Layer 4 of a small transformer language model trained on English Wikipedia (10 layers, counted from 0, width 96).
A neuron's activation on a vector x is GELU(weights . x), where the dot is the dot product.

Input weights of the MLP neurons that the questions are about. A number n stands for (n - 500) times 0.00087.
n17: 467 535 587 520 469 497 463 484 500 558 386 536 450 397 480 629 560 500 604 603 497 561 556 500 600 577 474 405 503 484 353 500 403 523 480 397 454 350 614 491 573 376 202 667 491 593 643 373 399 464 237 594 518 461 514 478 663 505 473 476 397 637 369 503 488 494 523 383 497 545 480 553 562 338 545 556 366 538 344 489 424 477 373 503 528 472 721 575 601 473 527 603 511 418 432 295
n34: 364 377 533 381 540 436 580 589 504 492 382 534 445 407 472 611 433 591 415 550 360 220 373 496 410 522 526 310 535 633 344 261 416 554 302 565 573 496 525 709 612 638 407 708 483 725 570 248 655 650 449 633 400 212 422 547 333 598 550 543 547 590 508 376 504 492 193 549 382 544 345 614 271 375 895 429 395 446 481 472 560 441 715 617 408 649 500 253 512 511 415 658 674 660 560 384
n66: 422 555 421 424 464 592 595 534 617 568 494 534 497 287 578 442 544 613 364 603 327 541 600 674 322 487 360 317 439 434 488 431 571 552 580 509 635 528 651 361 458 631 581 463 488 575 570 422 513 456 361 485 464 428 527 699 606 526 703 567 490 341 472 568 688 651 488 510 537 533 539 306 358 466 464 527 353 401 512 512 481 422 413 656 524 583 617 451 263 568 486 649 420 446 569 497
n75: 514 503 474 672 503 549 425 528 376 512 525 443 411 585 506 547 566 630 461 566 267 441 572 528 508 687 503 465 533 652 541 574 576 615 428 555 460 418 301 643 597 252 433 657 606 535 422 418 433 551 375 330 537 607 509 342 424 610 550 444 411 495 508 488 431 339 439 462 638 759 410 530 488 408 684 560 367 474 458 578 463 491 408 442 399 589 536 626 597 486 458 486 475 358 477 542
n90: 572 416 584 416 500 508 625 428 378 801 699 384 510 622 521 526 464 642 331 421 199 409 346 362 490 474 516 361 714 716 314 462 385 544 442 490 536 636 334 631 454 470 572 308 603 463 646 484 427 542 362 805 595 420 467 476 384 686 514 539 416 387 396 485 582 353 435 676 574 683 551 527 404 369 709 362 521 439 372 389 470 648 476 604 437 521 486 472 562 486 314 555 572 519 643 297
n91: 667 389 488 495 716 476 514 693 215 594 821 380 301 560 359 474 779 615 575 355 591 478 562 635 451 562 592 593 557 585 328 360 418 696 435 225 353 655 406 556 468 557 267 378 804 624 717 202 384 442 527 647 487 394 500 545 468 536 404 571 437 474 444 861 586 789 667 580 487 582 287 470 528 449 483 486 487 323 394 431 479 126 433 756 601 491 571 393 342 310 307 281 610 334 760 519
n115: 466 563 608 343 540 449 597 767 691 418 440 468 663 287 504 550 537 607 223 442 458 280 690 326 543 432 524 696 543 243 563 614 584 735 646 331 566 472 195 217 811 450 470 409 681 360 842 622 378 470 517 668 459 382 522 517 317 546 466 646 486 553 417 301 551 235 428 376 359 456 661 500 682 591 663 544 210 401 355 544 529 414 594 615 543 606 702 500 374 788 194 479 432 467 403 691
n116: 592 319 421 416 822 597 518 518 251 415 500 241 491 364 450 571 749 430 513 633 452 406 486 432 473 475 513 602 562 435 435 430 335 238 46 583 330 437 325 298 564 581 324 613 345 739 331 627 513 755 518 528 462 488 514 402 699 599 741 684 271 470 440 749 438 582 579 516 483 665 699 237 434 599 775 486 354 434 482 124 479 370 438 540 347 701 384 518 500 625 531 333 755 520 774 476
n130: 451 558 575 451 431 488 582 418 572 509 503 622 635 265 503 551 329 618 418 530 413 517 598 565 478 456 370 537 448 584 570 475 522 363 510 353 349 515 535 361 647 497 495 647 354 686 602 533 533 467 423 414 361 350 662 558 486 409 533 529 491 582 712 629 545 587 572 555 535 312 512 428 650 423 571 492 527 574 514 568 505 424 459 519 641 514 503 384 509 384 588 620 547 387 526 327
n131: 537 448 477 266 225 500 551 742 461 377 183 290 769 331 658 545 528 577 574 613 167 479 348 601 421 589 672 425 405 505 339 365 334 526 573 729 401 459 186 647 351 558 405 456 570 536 566 401 438 693 450 401 626 249 565 462 725 418 463 599 464 568 524 706 567 613 539 740 500 466 422 379 540 163 472 327 434 588 430 671 500 365 396 607 436 764 525 616 426 476 278 533 763 569 479 416
n149: 451 513 422 561 548 530 592 549 404 520 534 687 543 563 417 409 482 577 574 511 342 609 493 513 463 523 421 535 540 661 396 277 431 461 494 436 529 288 467 486 437 281 482 766 402 491 364 528 454 656 488 420 374 527 681 407 365 456 607 453 666 547 467 608 267 765 471 545 419 449 623 458 467 357 406 425 525 594 497 337 592 544 515 442 531 633 245 714 539 533 353 433 537 688 618 638
n151: 585 337 521 587 396 682 488 415 509 497 558 478 397 445 568 459 615 601 474 526 625 370 478 477 442 639 400 635 408 480 458 401 553 585 452 676 268 371 540 457 544 765 489 494 415 494 724 495 461 607 563 530 538 510 419 442 650 518 633 511 560 321 388 467 646 456 373 651 687 550 323 539 454 550 470 556 563 417 597 663 591 447 442 480 414 583 526 422 482 427 551 480 688 471 420 582
n175: 551 558 469 678 531 375 420 551 342 445 571 452 626 391 531 547 687 448 588 395 359 421 656 609 227 614 700 369 400 571 329 625 388 367 466 358 458 269 449 390 599 564 327 575 351 635 496 678 408 429 652 393 732 470 411 705 515 434 584 538 504 354 496 732 492 718 504 554 475 753 488 579 701 249 366 602 434 442 400 603 617 339 285 607 369 489 575 507 523 348 551 683 709 451 523 622
n183: 320 496 566 653 680 560 589 617 394 391 536 568 646 554 675 513 568 595 378 608 543 265 313 648 440 434 530 500 594 460 649 488 315 608 250 683 508 504 592 419 581 665 504 358 633 530 669 336 444 381 252 504 366 325 355 560 500 338 278 757 465 455 220 500 683 380 161 568 477 638 628 584 672 382 673 592 618 496 453 439 383 526 279 531 461 524 607 405 657 538 496 512 680 361 581 198
n198: 478 543 278 424 441 348 507 748 438 245 519 596 471 504 487 553 551 647 462 717 431 346 390 487 500 547 599 524 547 655 470 481 450 346 553 653 641 375 422 540 506 541 554 355 584 692 478 322 626 426 459 474 431 446 370 612 474 446 525 641 458 506 574 524 599 517 387 405 340 611 530 636 598 356 564 690 601 412 329 520 643 516 554 560 584 327 577 420 587 361 365 340 582 542 542 554
n200: 537 662 448 451 422 462 434 535 536 432 526 594 526 322 383 424 672 514 601 601 484 606 453 580 567 573 643 403 341 470 427 491 648 387 540 592 479 452 587 510 396 481 486 478 583 469 517 363 480 468 596 350 481 616 610 620 509 516 388 583 602 360 477 589 801 674 555 511 328 605 509 364 413 359 650 255 407 373 543 497 653 500 462 381 593 542 564 582 567 531 555 437 491 609 668 494
n201: 445 567 478 433 561 411 431 564 418 274 459 528 594 566 422 520 553 511 410 599 322 403 734 479 420 641 616 550 605 596 568 543 386 525 495 246 300 414 469 543 677 572 520 572 543 573 333 438 614 467 424 430 456 555 408 686 439 621 540 672 478 579 472 305 465 389 258 677 420 524 402 494 522 489 472 527 410 413 436 512 377 407 529 485 548 467 409 506 598 440 558 433 488 487 587 360
n203: 355 524 408 526 485 246 552 578 550 619 576 597 551 519 555 465 216 693 615 541 457 474 454 414 537 482 426 441 620 634 414 511 519 408 399 431 558 463 437 282 704 584 553 333 524 559 306 456 481 523 545 663 500 490 423 712 494 505 669 520 531 465 475 488 473 457 553 652 443 395 485 568 491 606 615 357 522 581 525 572 489 432 480 567 546 462 446 461 332 456 455 531 650 494 413 378
n209: 361 314 364 364 441 278 510 638 441 503 807 596 633 608 405 343 464 556 424 468 255 362 431 516 519 488 578 451 636 500 450 535 630 483 406 625 497 566 436 504 464 643 708 358 567 720 351 345 457 558 687 457 572 500 540 609 417 631 742 533 528 445 522 503 551 431 713 460 410 579 563 478 473 472 542 452 547 370 500 421 494 465 443 566 451 536 510 449 353 416 513 412 343 405 736 463
n216: 279 189 416 422 742 292 549 857 329 140 671 769 617 758 424 402 636 559 352 548 529 377 448 376 484 973 435 414 706 416 461 322 386 259 363 636 670 604 121 433 701 614 822 365 618 709 611 187 432 505 537 544 525 368 567 666 478 780 521 707 372 510 536 584 534 315 188 572 283 456 450 438 636 423 784 640 437 156 363 681 637 349 378 801 625 391 313 346 467 459 342 159 668 594 724 432
n268: 509 397 275 617 458 787 697 522 292 457 491 360 362 364 454 664 746 359 456 520 587 347 722 273 262 699 462 500 504 288 388 465 282 368 549 601 657 500 253 541 705 577 305 410 533 444 594 627 396 545 927 583 437 322 622 504 523 500 297 472 392 461 799 646 307 369 383 657 335 606 770 535 685 358 649 382 469 579 464 454 568 631 317 669 780 573 370 375 477 604 389 751 562 717 647 277
n276: 358 450 415 467 504 310 439 794 356 210 564 359 734 549 504 590 662 493 413 547 491 388 633 589 428 507 590 458 575 545 267 253 314 362 434 633 287 297 715 509 565 670 370 576 534 462 666 270 542 680 472 418 564 172 479 412 302 429 715 582 426 530 292 458 616 552 600 521 423 635 475 354 475 335 704 540 528 206 504 488 549 560 433 563 439 577 675 265 587 481 602 480 610 714 635 492
n277: 517 376 474 518 742 454 514 576 551 659 412 376 545 457 439 500 503 620 486 503 375 352 523 376 482 678 398 363 538 528 698 303 681 592 384 779 410 717 336 592 514 444 632 311 570 594 542 677 542 546 563 352 669 202 361 525 587 600 531 692 343 413 483 629 523 595 463 563 405 356 810 531 637 652 483 390 448 332 434 532 510 518 535 490 611 511 419 398 489 537 438 424 580 488 694 404
n331: 232 500 756 442 531 458 575 602 575 364 556 495 483 524 465 719 545 409 564 477 509 232 528 526 431 607 577 373 675 393 536 310 98 518 370 466 553 617 422 505 478 652 419 550 378 558 761 354 461 565 491 677 557 412 617 630 290 623 98 762 660 414 483 609 283 658 199 539 363 381 607 741 856 496 480 387 513 456 568 394 389 654 423 688 461 421 220 461 410 579 356 483 598 311 690 427
n349: 324 274 164 399 639 463 919 657 256 327 727 531 730 766 624 452 495 687 443 592 443 330 350 412 466 906 518 587 610 348 399 130 627 424 359 661 272 589 219 276 731 546 552 449 475 680 471 203 352 568 787 450 445 543 626 413 500 586 728 542 590 440 570 388 562 406 812 608 341 535 565 383 342 435 720 627 400 362 270 559 592 528 409 500 609 253 394 360 470 495 619 709 724 638 505 571
n358: 546 476 546 367 497 352 613 417 494 616 468 531 538 395 449 444 552 530 365 458 635 669 344 400 631 608 372 561 477 638 470 457 429 442 468 651 566 557 528 540 547 674 362 518 555 650 792 559 428 424 454 542 451 451 385 509 602 557 617 601 383 350 374 595 603 428 330 440 649 536 461 404 398 427 434 324 537 508 529 670 470 461 526 379 466 423 465 288 467 548 612 534 603 599 354 512

Each question shows a token from some text and the vector x that enters the MLP there. A number n stands for (n - 500) times 0.017.

" f": 587 532 427 534 527 569 480 484 509 400 493 508 467 513 489 440 542 488 493 497 489 438 450 509 534 397 551 502 471 464 471 547 514 447 499 437 527 518 486 566 492 486 470 511 493 596 492 561 810 423 539 496 556 541 515 476 551 442 454 307 531 548 472 446 525 616 490 414 460 528 499 426 436 588 447 462 509 555 485 437 464 514 502 485 495 598 520 481 532 515 502 455 465 543 582 550
Which of these neurons fires most? n116

"===": 487 483 492 559 503 575 424 433 490 542 540 401 529 568 520 454 398 470 478 373 496 448 486 366 532 482 591 546 545 515 503 514 433 396 457 484 476 534 534 525 521 458 608 492 453 436 537 517 814 464 524 533 565 540 468 509 485 502 528 495 575 501 470 398 486 544 548 470 522 549 507 512 447 513 493 548 552 505 402 459 417 545 500 475 493 487 512 537 556 513 515 482 441 560 452 525
Which two neurons fire most, strongest first? n90, n201

".": 498 510 547 540 511 499 482 456 496 515 463 516 499 488 476 346 504 515 504 428 553 439 504 454 487 562 529 554 496 479 459 510 499 425 461 525 593 546 495 529 516 494 581 474 496 451 509 490 921 419 448 555 509 531 488 486 534 558 483 441 521 576 523 487 464 517 478 465 504 442 459 517 531 519 550 506 491 466 496 538 480 508 444 503 413 431 459 499 469 503 420 522 484 557 533 524
The most active neuron and its activation: n216, at about 1.7

"urban": 529 559 466 485 395 531 372 501 533 511 535 460 481 409 508 439 537 509 406 443 449 508 509 508 553 525 583 554 392 410 560 531 548 497 541 467 499 465 535 480 400 522 517 491 441 465 544 534 789 466 456 510 536 565 492 488 494 451 547 426 459 578 529 522 580 592 473 530 537 529 403 513 466 466 409 544 507 447 526 497 410 412 562 398 438 538 570 536 494 518 518 467 468 577 533 536
Which of these neurons fires most? n200

"ittle": 512 518 510 456 477 491 529 492 533 486 370 528 503 495 499 444 464 473 521 508 489 590 447 492 483 527 519 492 482 550 470 450 476 440 541 551 455 520 494 518 444 522 517 541 475 519 452 501 899 479 455 431 516 524 504 474 549 465 479 326 469 624 508 541 469 510 491 448 522 458 564 500 528 483 455 506 518 632 486 514 482 497 506 451 515 455 498 577 480 535 447 501 514 570 416 530
Which of these neurons fires most? n131

" district": 508 474 408 514 454 499 458 512 457 504 530 515 459 472 458 418 547 496 496 414 467 508 489 551 513 502 569 519 470 428 504 564 492 462 531 530 459 543 503 522 421 526 529 407 450 517 434 557 846 433 489 504 485 545 467 565 519 502 509 349 479 578 478 488 517 541 502 548 475 490 589 519 543 503 398 511 444 481 507 511 495 419 527 520 414 476 499 591 564 458 598 490 422 538 604 552
The most active neuron and its activation: n209, at about 1.1

"op": 538 508 565 535 373 487 547 472 499 517 463 542 520 532 493 436 540 530 474 469 476 576 522 507 526 571 468 480 482 490 487 549 485 429 506 493 511 660 518 464 402 501 429 478 517 491 455 523 697 461 503 530 532 554 473 438 604 501 605 198 449 580 500 429 459 514 501 501 471 455 439 515 450 499 479 527 486 641 554 471 431 492 476 470 564 496 476 583 497 464 477 526 488 495 534 549
Which of these neurons fires most? n149

" in the": 515 531 444 516 611 578 495 511 533 480 497 453 457 550 528 446 500 473 461 447 459 440 447 474 481 387 528 478 492 447 489 529 493 514 541 558 481 499 533 533 405 513 553 464 452 527 414 540 886 463 410 470 496 462 468 444 489 474 559 472 462 543 471 509 499 479 479 475 511 514 550 506 448 615 585 532 493 435 479 494 499 463 482 451 428 488 508 623 555 585 477 542 485 501 519 523
The three highest activations, in order: n116, n277, n34

" with": 534 559 524 515 440 524 443 567 514 421 487 453 517 515 564 423 473 475 552 491 523 425 490 487 491 386 551 536 508 424 506 522 496 494 471 510 483 568 497 520 458 572 487 530 483 427 506 519 912 493 459 510 524 557 488 497 517 446 541 429 530 596 492 429 559 522 471 484 493 461 485 494 452 475 558 497 474 478 528 528 457 602 502 538 397 530 516 463 449 462 519 509 455 491 511 420
The most active neuron and its activation: n34, at about 1.2

"29": 521 531 516 496 418 561 452 521 502 478 528 549 508 508 478 414 510 491 471 436 462 589 542 495 489 487 486 621 524 522 442 504 481 425 554 407 539 528 582 490 485 624 512 511 418 458 455 483 880 464 447 578 510 486 444 527 520 440 558 442 508 484 537 450 460 507 524 518 494 433 506 501 472 587 464 553 532 452 451 506 497 419 478 460 481 445 536 454 503 475 547 498 484 576 486 463
Which two neurons fire most, strongest first? n201, n130

" completed": 510 510 476 511 489 452 470 502 501 481 539 552 482 501 505 386 419 494 509 456 464 486 474 497 542 400 513 555 527 520 466 623 577 484 521 449 501 513 476 510 581 497 528 460 494 486 440 581 850 575 382 456 515 556 456 539 622 459 579 444 498 544 469 446 508 458 455 491 478 527 480 591 492 484 433 562 536 442 473 504 426 497 495 558 437 439 484 560 535 408 534 520 506 482 485 501
Which of these neurons fires most? n201

" ": 458 507 406 545 508 527 536 457 552 541 530 512 525 505 559 439 480 517 472 330 554 472 512 487 507 392 482 489 525 442 504 476 581 502 481 536 542 464 451 529 471 584 552 506 456 385 519 522 847 442 498 538 551 512 488 515 529 458 476 337 548 472 463 453 463 497 536 450 433 513 490 524 498 510 588 510 575 543 505 484 477 461 510 417 469 564 521 537 489 522 431 484 448 495 502 627
Which of these neurons fires most? n115

" friend": 524 623 478 460 415 443 456 491 445 498 478 554 510 464 522 428 544 488 583 497 576 587 476 498 525 458 627 580 482 422 531 494 491 428 535 458 508 555 497 543 463 542 526 430 446 478 526 552 745 413 594 490 451 550 481 505 558 491 406 367 475 563 534 437 578 591 504 505 578 481 540 471 523 448 421 566 405 495 554 494 521 527 483 480 473 479 451 449 481 557 475 414 424 501 471 513
Which of these neurons fires most? n200

"022": 520 494 507 461 413 549 502 456 462 504 450 553 503 505 504 372 465 539 537 498 557 562 431 495 521 549 446 525 453 496 466 592 478 440 475 543 514 528 537 465 501 562 570 454 515 480 512 592 897 444 478 474 445 521 427 503 601 456 527 388 489 493 461 499 484 528 454 441 521 393 505 501 526 553 408 536 523 543 506 504 488 520 497 470 499 501 520 520 462 512 500 494 457 569 515 516
The most active neuron and its activation: n358, at about 0.85

"ers,": 507 480 511 546 494 490 453 529 513 503 452 513 525 555 459 411 496 474 523 392 524 454 503 438 492 486 583 419 486 482 537 487 472 500 507 539 491 557 454 517 462 505 544 499 556 435 486 513 937 489 472 463 542 496 469 508 481 533 490 369 489 583 595 469 491 509 471 482 551 492 471 479 501 534 479 474 497 496 513 492 473 509 528 552 449 469 474 422 474 456 576 506 505 534 546 479
The three highest activations, in order: n34, n277, n201

" of the": 491 511 493 545 527 552 493 506 515 477 435 483 495 551 539 408 482 456 499 487 492 488 475 505 481 389 527 488 531 500 524 483 466 489 509 523 432 495 530 469 450 600 555 440 425 512 471 536 924 455 383 498 474 419 498 511 561 445 525 435 462 602 477 479 505 520 483 461 514 462 502 504 506 555 550 489 570 512 481 442 491 487 506 451 473 492 502 577 566 553 580 513 496 502 482 443
The most active neuron and its activation: n183, at about 1.4

"els": 533 502 498 514 465 428 492 472 533 494 453 513 530 513 518 432 438 509 498 487 511 589 529 460 500 528 501 535 490 613 451 504 486 476 507 485 516 547 450 508 492 429 522 508 543 408 456 446 746 542 502 524 531 581 419 431 523 538 570 204 501 638 557 447 410 534 507 491 505 463 543 497 494 561 601 515 504 569 495 520 489 456 512 453 411 441 496 556 518 467 543 506 447 498 501 491
Which of these neurons fires most? n75

"998": 518 480 491 472 401 550 529 482 475 508 465 568 496 532 520 367 477 510 514 470 572 530 448 501 555 527 471 542 474 528 458 546 474 441 482 525 514 511 537 519 506 561 561 476 530 421 488 597 873 440 527 478 421 520 411 486 566 486 496 404 474 477 484 514 503 562 458 457 501 397 491 489 554 572 403 544 562 585 512 500 471 446 513 478 492 486 501 474 447 484 523 457 453 622 505 521
Which of these neurons fires most? n358

"2": 495 556 480 517 407 532 533 493 517 456 439 495 536 491 529 346 536 481 515 545 538 549 503 512 480 485 468 517 468 526 455 529 460 448 511 507 512 588 502 472 475 570 556 501 486 413 554 534 858 371 521 524 475 515 431 513 547 417 469 377 580 431 501 468 468 575 499 459 438 442 486 481 482 624 489 515 556 510 529 549 486 468 487 512 471 506 544 507 490 526 471 471 501 571 477 523
Which of these neurons fires most? n66

" and": 510 461 539 525 448 520 517 485 503 439 512 455 532 465 568 505 447 495 502 390 517 431 437 508 460 443 600 527 518 486 466 484 472 533 561 506 504 573 443 505 442 512 528 484 457 393 539 499 920 516 428 516 548 522 485 571 468 435 459 429 531 596 534 532 481 542 482 441 475 484 529 516 523 553 481 498 538 461 517 456 459 520 514 564 432 485 478 479 483 474 517 489 473 522 521 491
Which of these neurons fires most? n331

" |": 504 480 623 590 405 500 454 464 430 526 510 421 477 555 462 452 537 512 479 310 400 480 537 414 546 408 571 482 528 494 482 522 481 482 558 450 497 499 583 608 491 511 505 521 428 467 566 555 721 497 376 464 507 623 465 454 475 498 500 443 589 449 480 520 482 504 518 523 528 527 450 517 484 517 426 559 534 566 469 447 422 601 502 460 439 524 495 614 536 532 522 571 472 479 506 457
Which of these neurons fires most? n90

"in": 477 532 531 519 469 529 566 503 531 467 478 566 546 464 492 371 504 497 428 474 424 579 493 551 466 438 486 510 578 553 485 512 478 495 569 437 528 549 547 447 413 551 519 536 412 417 458 500 795 418 479 499 449 514 532 535 534 484 550 243 500 491 543 465 487 534 477 518 559 510 494 483 465 530 414 491 571 546 452 504 467 483 486 528 561 537 477 518 476 485 544 502 466 577 459 542
The three highest activations, in order: n66, n149, n130

"ays": 519 461 482 495 567 533 517 530 544 531 463 465 463 553 499 387 430 499 549 487 555 560 465 469 435 474 542 498 449 546 432 584 461 443 539 500 594 487 472 557 431 463 535 493 584 374 440 485 778 494 560 554 497 495 425 455 447 496 541 433 487 684 507 501 458 492 499 476 569 507 560 543 490 514 472 515 512 537 518 539 522 471 474 423 414 476 486 506 424 417 585 439 472 462 502 583
The most active neuron and its activation: n149, at about 0.11

" as": 536 528 496 576 464 508 485 537 494 459 423 456 500 591 591 359 487 492 502 414 529 413 459 545 475 449 599 512 563 489 458 574 441 550 539 535 507 575 495 531 397 586 514 474 520 366 472 492 774 498 530 562 487 472 481 530 550 437 514 431 583 611 493 504 496 500 480 525 527 475 549 492 442 472 518 445 450 497 539 536 477 514 456 459 429 486 481 501 455 434 596 499 405 441 537 526
Which of these neurons fires most? n131

" they": 598 470 453 471 504 522 540 540 536 420 482 511 503 552 555 413 508 460 509 334 501 517 504 476 463 522 609 498 474 511 418 495 451 491 533 504 474 566 455 525 442 522 485 500 465 465 529 463 827 469 613 532 594 485 449 520 502 529 491 355 503 561 577 486 507 564 510 453 539 535 488 489 454 522 452 500 482 522 444 511 525 500 503 503 444 388 527 507 491 424 532 461 498 556 480 481
Which of these neurons fires most? n175

" Jew": 617 565 471 514 483 519 425 391 533 573 514 536 427 524 472 460 533 435 483 487 465 563 447 521 567 489 531 524 374 444 478 454 545 485 474 488 488 535 507 509 425 470 525 451 489 460 526 552 734 418 534 502 479 627 457 482 514 538 466 324 462 543 556 537 491 555 488 404 592 582 492 420 499 505 450 588 496 481 525 525 522 431 540 461 496 466 521 439 506 587 481 418 434 546 550 584
Which of these neurons fires most? n200

"1": 479 529 495 527 441 526 585 434 497 548 464 533 517 416 542 415 550 432 505 448 550 477 546 522 521 483 476 529 468 510 497 493 467 472 567 520 553 476 513 517 511 560 541 464 506 403 448 607 839 441 557 468 463 571 470 523 522 360 416 391 578 467 521 508 513 547 529 487 449 452 424 474 483 546 403 499 562 525 495 510 482 448 478 507 468 504 543 544 444 495 458 521 491 649 484 486
The most active neuron and its activation: n268, at about 0.32

"ix": 546 543 523 577 549 572 421 549 546 441 478 484 477 463 477 349 496 545 454 474 452 487 424 425 556 391 519 543 557 477 491 559 518 499 500 487 538 484 488 430 467 415 508 547 520 476 469 493 779 393 509 472 526 571 516 468 520 445 531 360 501 613 449 465 499 536 499 464 564 478 461 562 528 609 447 560 480 570 477 466 394 484 503 495 508 568 565 568 502 495 473 454 488 510 474 533
The most active neuron and its activation: n115, at about 0.54

"i": 504 482 431 473 537 508 512 658 505 441 532 536 558 521 524 357 524 500 430 502 402 533 503 526 474 590 532 469 521 497 503 444 497 476 554 493 504 483 489 446 494 558 518 506 461 535 543 442 786 428 570 497 503 480 539 515 480 558 551 288 508 536 512 525 545 471 510 454 491 554 449 499 487 459 546 505 500 421 405 536 538 453 473 534 504 448 523 418 502 508 471 432 470 547 564 503
Which of these neurons fires most? n216

" John": 507 557 528 525 476 446 529 453 494 592 466 539 546 516 505 390 459 454 578 508 488 612 470 548 491 472 548 561 508 489 443 481 505 449 492 499 453 513 445 501 403 560 485 438 482 493 485 541 795 513 509 472 460 552 506 513 533 467 504 232 456 504 516 493 424 501 555 502 584 477 589 517 501 495 473 532 524 611 464 569 509 457 465 548 450 506 470 527 443 511 531 459 459 574 461 472
Which two neurons fire most, strongest first? n149, n203

" number": 569 523 531 590 447 434 557 523 605 408 497 493 474 518 494 389 494 499 466 377 513 485 445 452 567 401 485 506 604 456 500 558 546 514 460 526 478 555 500 484 478 505 556 443 552 461 553 508 791 464 541 487 559 594 453 444 518 529 502 379 480 607 506 497 573 498 498 488 538 495 453 515 542 508 459 525 519 576 521 530 501 450 476 346 462 437 508 507 501 418 477 443 502 441 461 544
Which of these neurons fires most? n151

" | ": 523 576 489 504 434 512 528 501 479 535 476 491 507 476 481 327 515 517 490 464 499 542 460 506 513 429 457 462 479 515 485 520 536 480 529 538 508 571 525 552 542 561 516 526 456 509 530 527 856 364 417 511 551 548 481 516 557 425 477 370 584 395 461 464 443 574 454 472 507 462 495 485 501 556 499 474 543 549 537 528 465 512 465 545 425 511 482 447 446 521 535 517 510 536 525 533
The most active neuron and its activation: n66, at about 1.1

" loc": 584 577 448 614 514 456 406 528 499 432 480 489 531 553 537 373 517 483 506 422 477 531 546 521 551 408 539 467 560 548 466 538 570 448 571 378 550 505 579 600 496 560 462 537 512 540 414 642 659 452 447 499 484 499 442 498 527 545 536 387 505 522 466 522 507 476 471 495 462 547 447 467 447 545 439 592 533 497 536 474 455 446 508 348 415 492 447 550 501 522 606 411 461 477 486 519
The most active neuron and its activation: n201, at about 1.4

" the": 542 571 483 556 559 611 476 444 508 451 445 480 508 500 596 439 497 524 465 513 503 424 507 495 476 389 554 504 512 549 499 540 459 496 531 512 446 420 520 512 487 563 513 479 393 549 412 504 827 399 316 448 487 482 453 532 547 477 487 450 478 588 501 496 531 489 472 442 475 433 525 512 419 551 570 500 577 560 512 462 499 463 480 473 518 443 524 583 564 530 516 508 499 519 478 498
The most active neuron and its activation: n183, at about 1.4

" June": 500 533 522 489 402 520 487 468 504 447 517 524 559 555 493 410 424 494 507 391 496 525 510 451 535 435 478 589 517 528 409 554 496 437 526 475 510 496 527 497 487 679 583 486 418 539 460 500 851 476 517 507 469 459 446 506 478 512 571 386 446 508 553 429 457 440 559 519 527 443 512 507 511 574 401 560 538 503 519 537 523 446 486 506 487 456 507 446 449 466 543 514 509 517 537 548
Which of these neurons fires most? n209

"\n\n": 503 456 447 522 478 483 539 533 467 436 535 489 518 556 530 251 463 500 542 466 537 436 487 499 503 550 535 502 505 499 493 489 519 435 500 563 491 545 479 488 511 515 567 427 489 505 454 510 767 435 559 488 549 570 506 567 499 528 490 349 525 478 490 504 478 554 510 460 487 479 447 425 465 586 541 502 529 522 431 516 446 587 441 481 543 444 458 530 515 472 553 580 498 577 490 499
The most active neuron and its activation: n349, at about 3.2

" C": 553 543 533 540 490 589 486 502 497 459 459 419 517 515 511 443 522 441 506 462 466 494 519 533 495 544 532 486 478 506 501 484 525 474 498 537 479 506 516 562 401 542 439 530 459 522 503 624 712 457 462 488 541 539 491 535 560 460 448 189 557 480 430 443 437 547 468 429 425 544 516 449 531 569 578 507 463 631 443 499 486 476 537 474 476 453 514 560 552 542 543 435 479 575 490 554
The most active neuron and its activation: n149, at about 0.28

"c": 508 501 510 502 489 566 575 509 494 506 444 520 495 454 470 435 484 534 528 456 533 517 526 561 531 473 508 483 488 476 485 482 479 406 522 480 590 601 499 528 522 522 477 546 448 443 545 615 766 442 530 541 501 510 511 473 580 438 406 235 535 570 452 468 479 566 484 476 412 375 505 522 519 607 526 498 503 515 481 471 430 529 500 466 529 463 440 536 536 538 480 518 483 558 429 464
The most active neuron and its activation: n268, at about 0.79

"b": 511 449 576 536 529 575 490 510 543 447 520 490 471 515 542 478 523 505 512 320 572 526 586 491 537 395 558 487 526 448 485 462 481 492 502 423 590 518 485 579 513 517 463 546 411 425 486 516 746 467 596 549 538 539 481 541 502 485 420 252 475 591 560 435 514 508 492 425 480 470 491 483 506 514 452 480 578 496 471 477 461 489 496 513 487 461 520 441 525 527 467 476 444 583 528 483
Which of these neurons fires most? n268

" University of": 496 604 425 543 428 506 433 475 460 474 437 469 528 410 488 465 474 430 533 437 440 526 533 556 570 555 599 540 459 469 482 477 515 458 477 586 455 508 531 485 438 556 472 446 495 416 447 587 837 486 417 436 541 512 498 496 548 468 545 313 457 490 496 545 507 533 519 508 497 524 547 507 515 467 462 524 496 479 530 484 491 511 528 508 459 475 478 553 563 497 627 500 497 527 545 496
Which of these neurons fires most? n200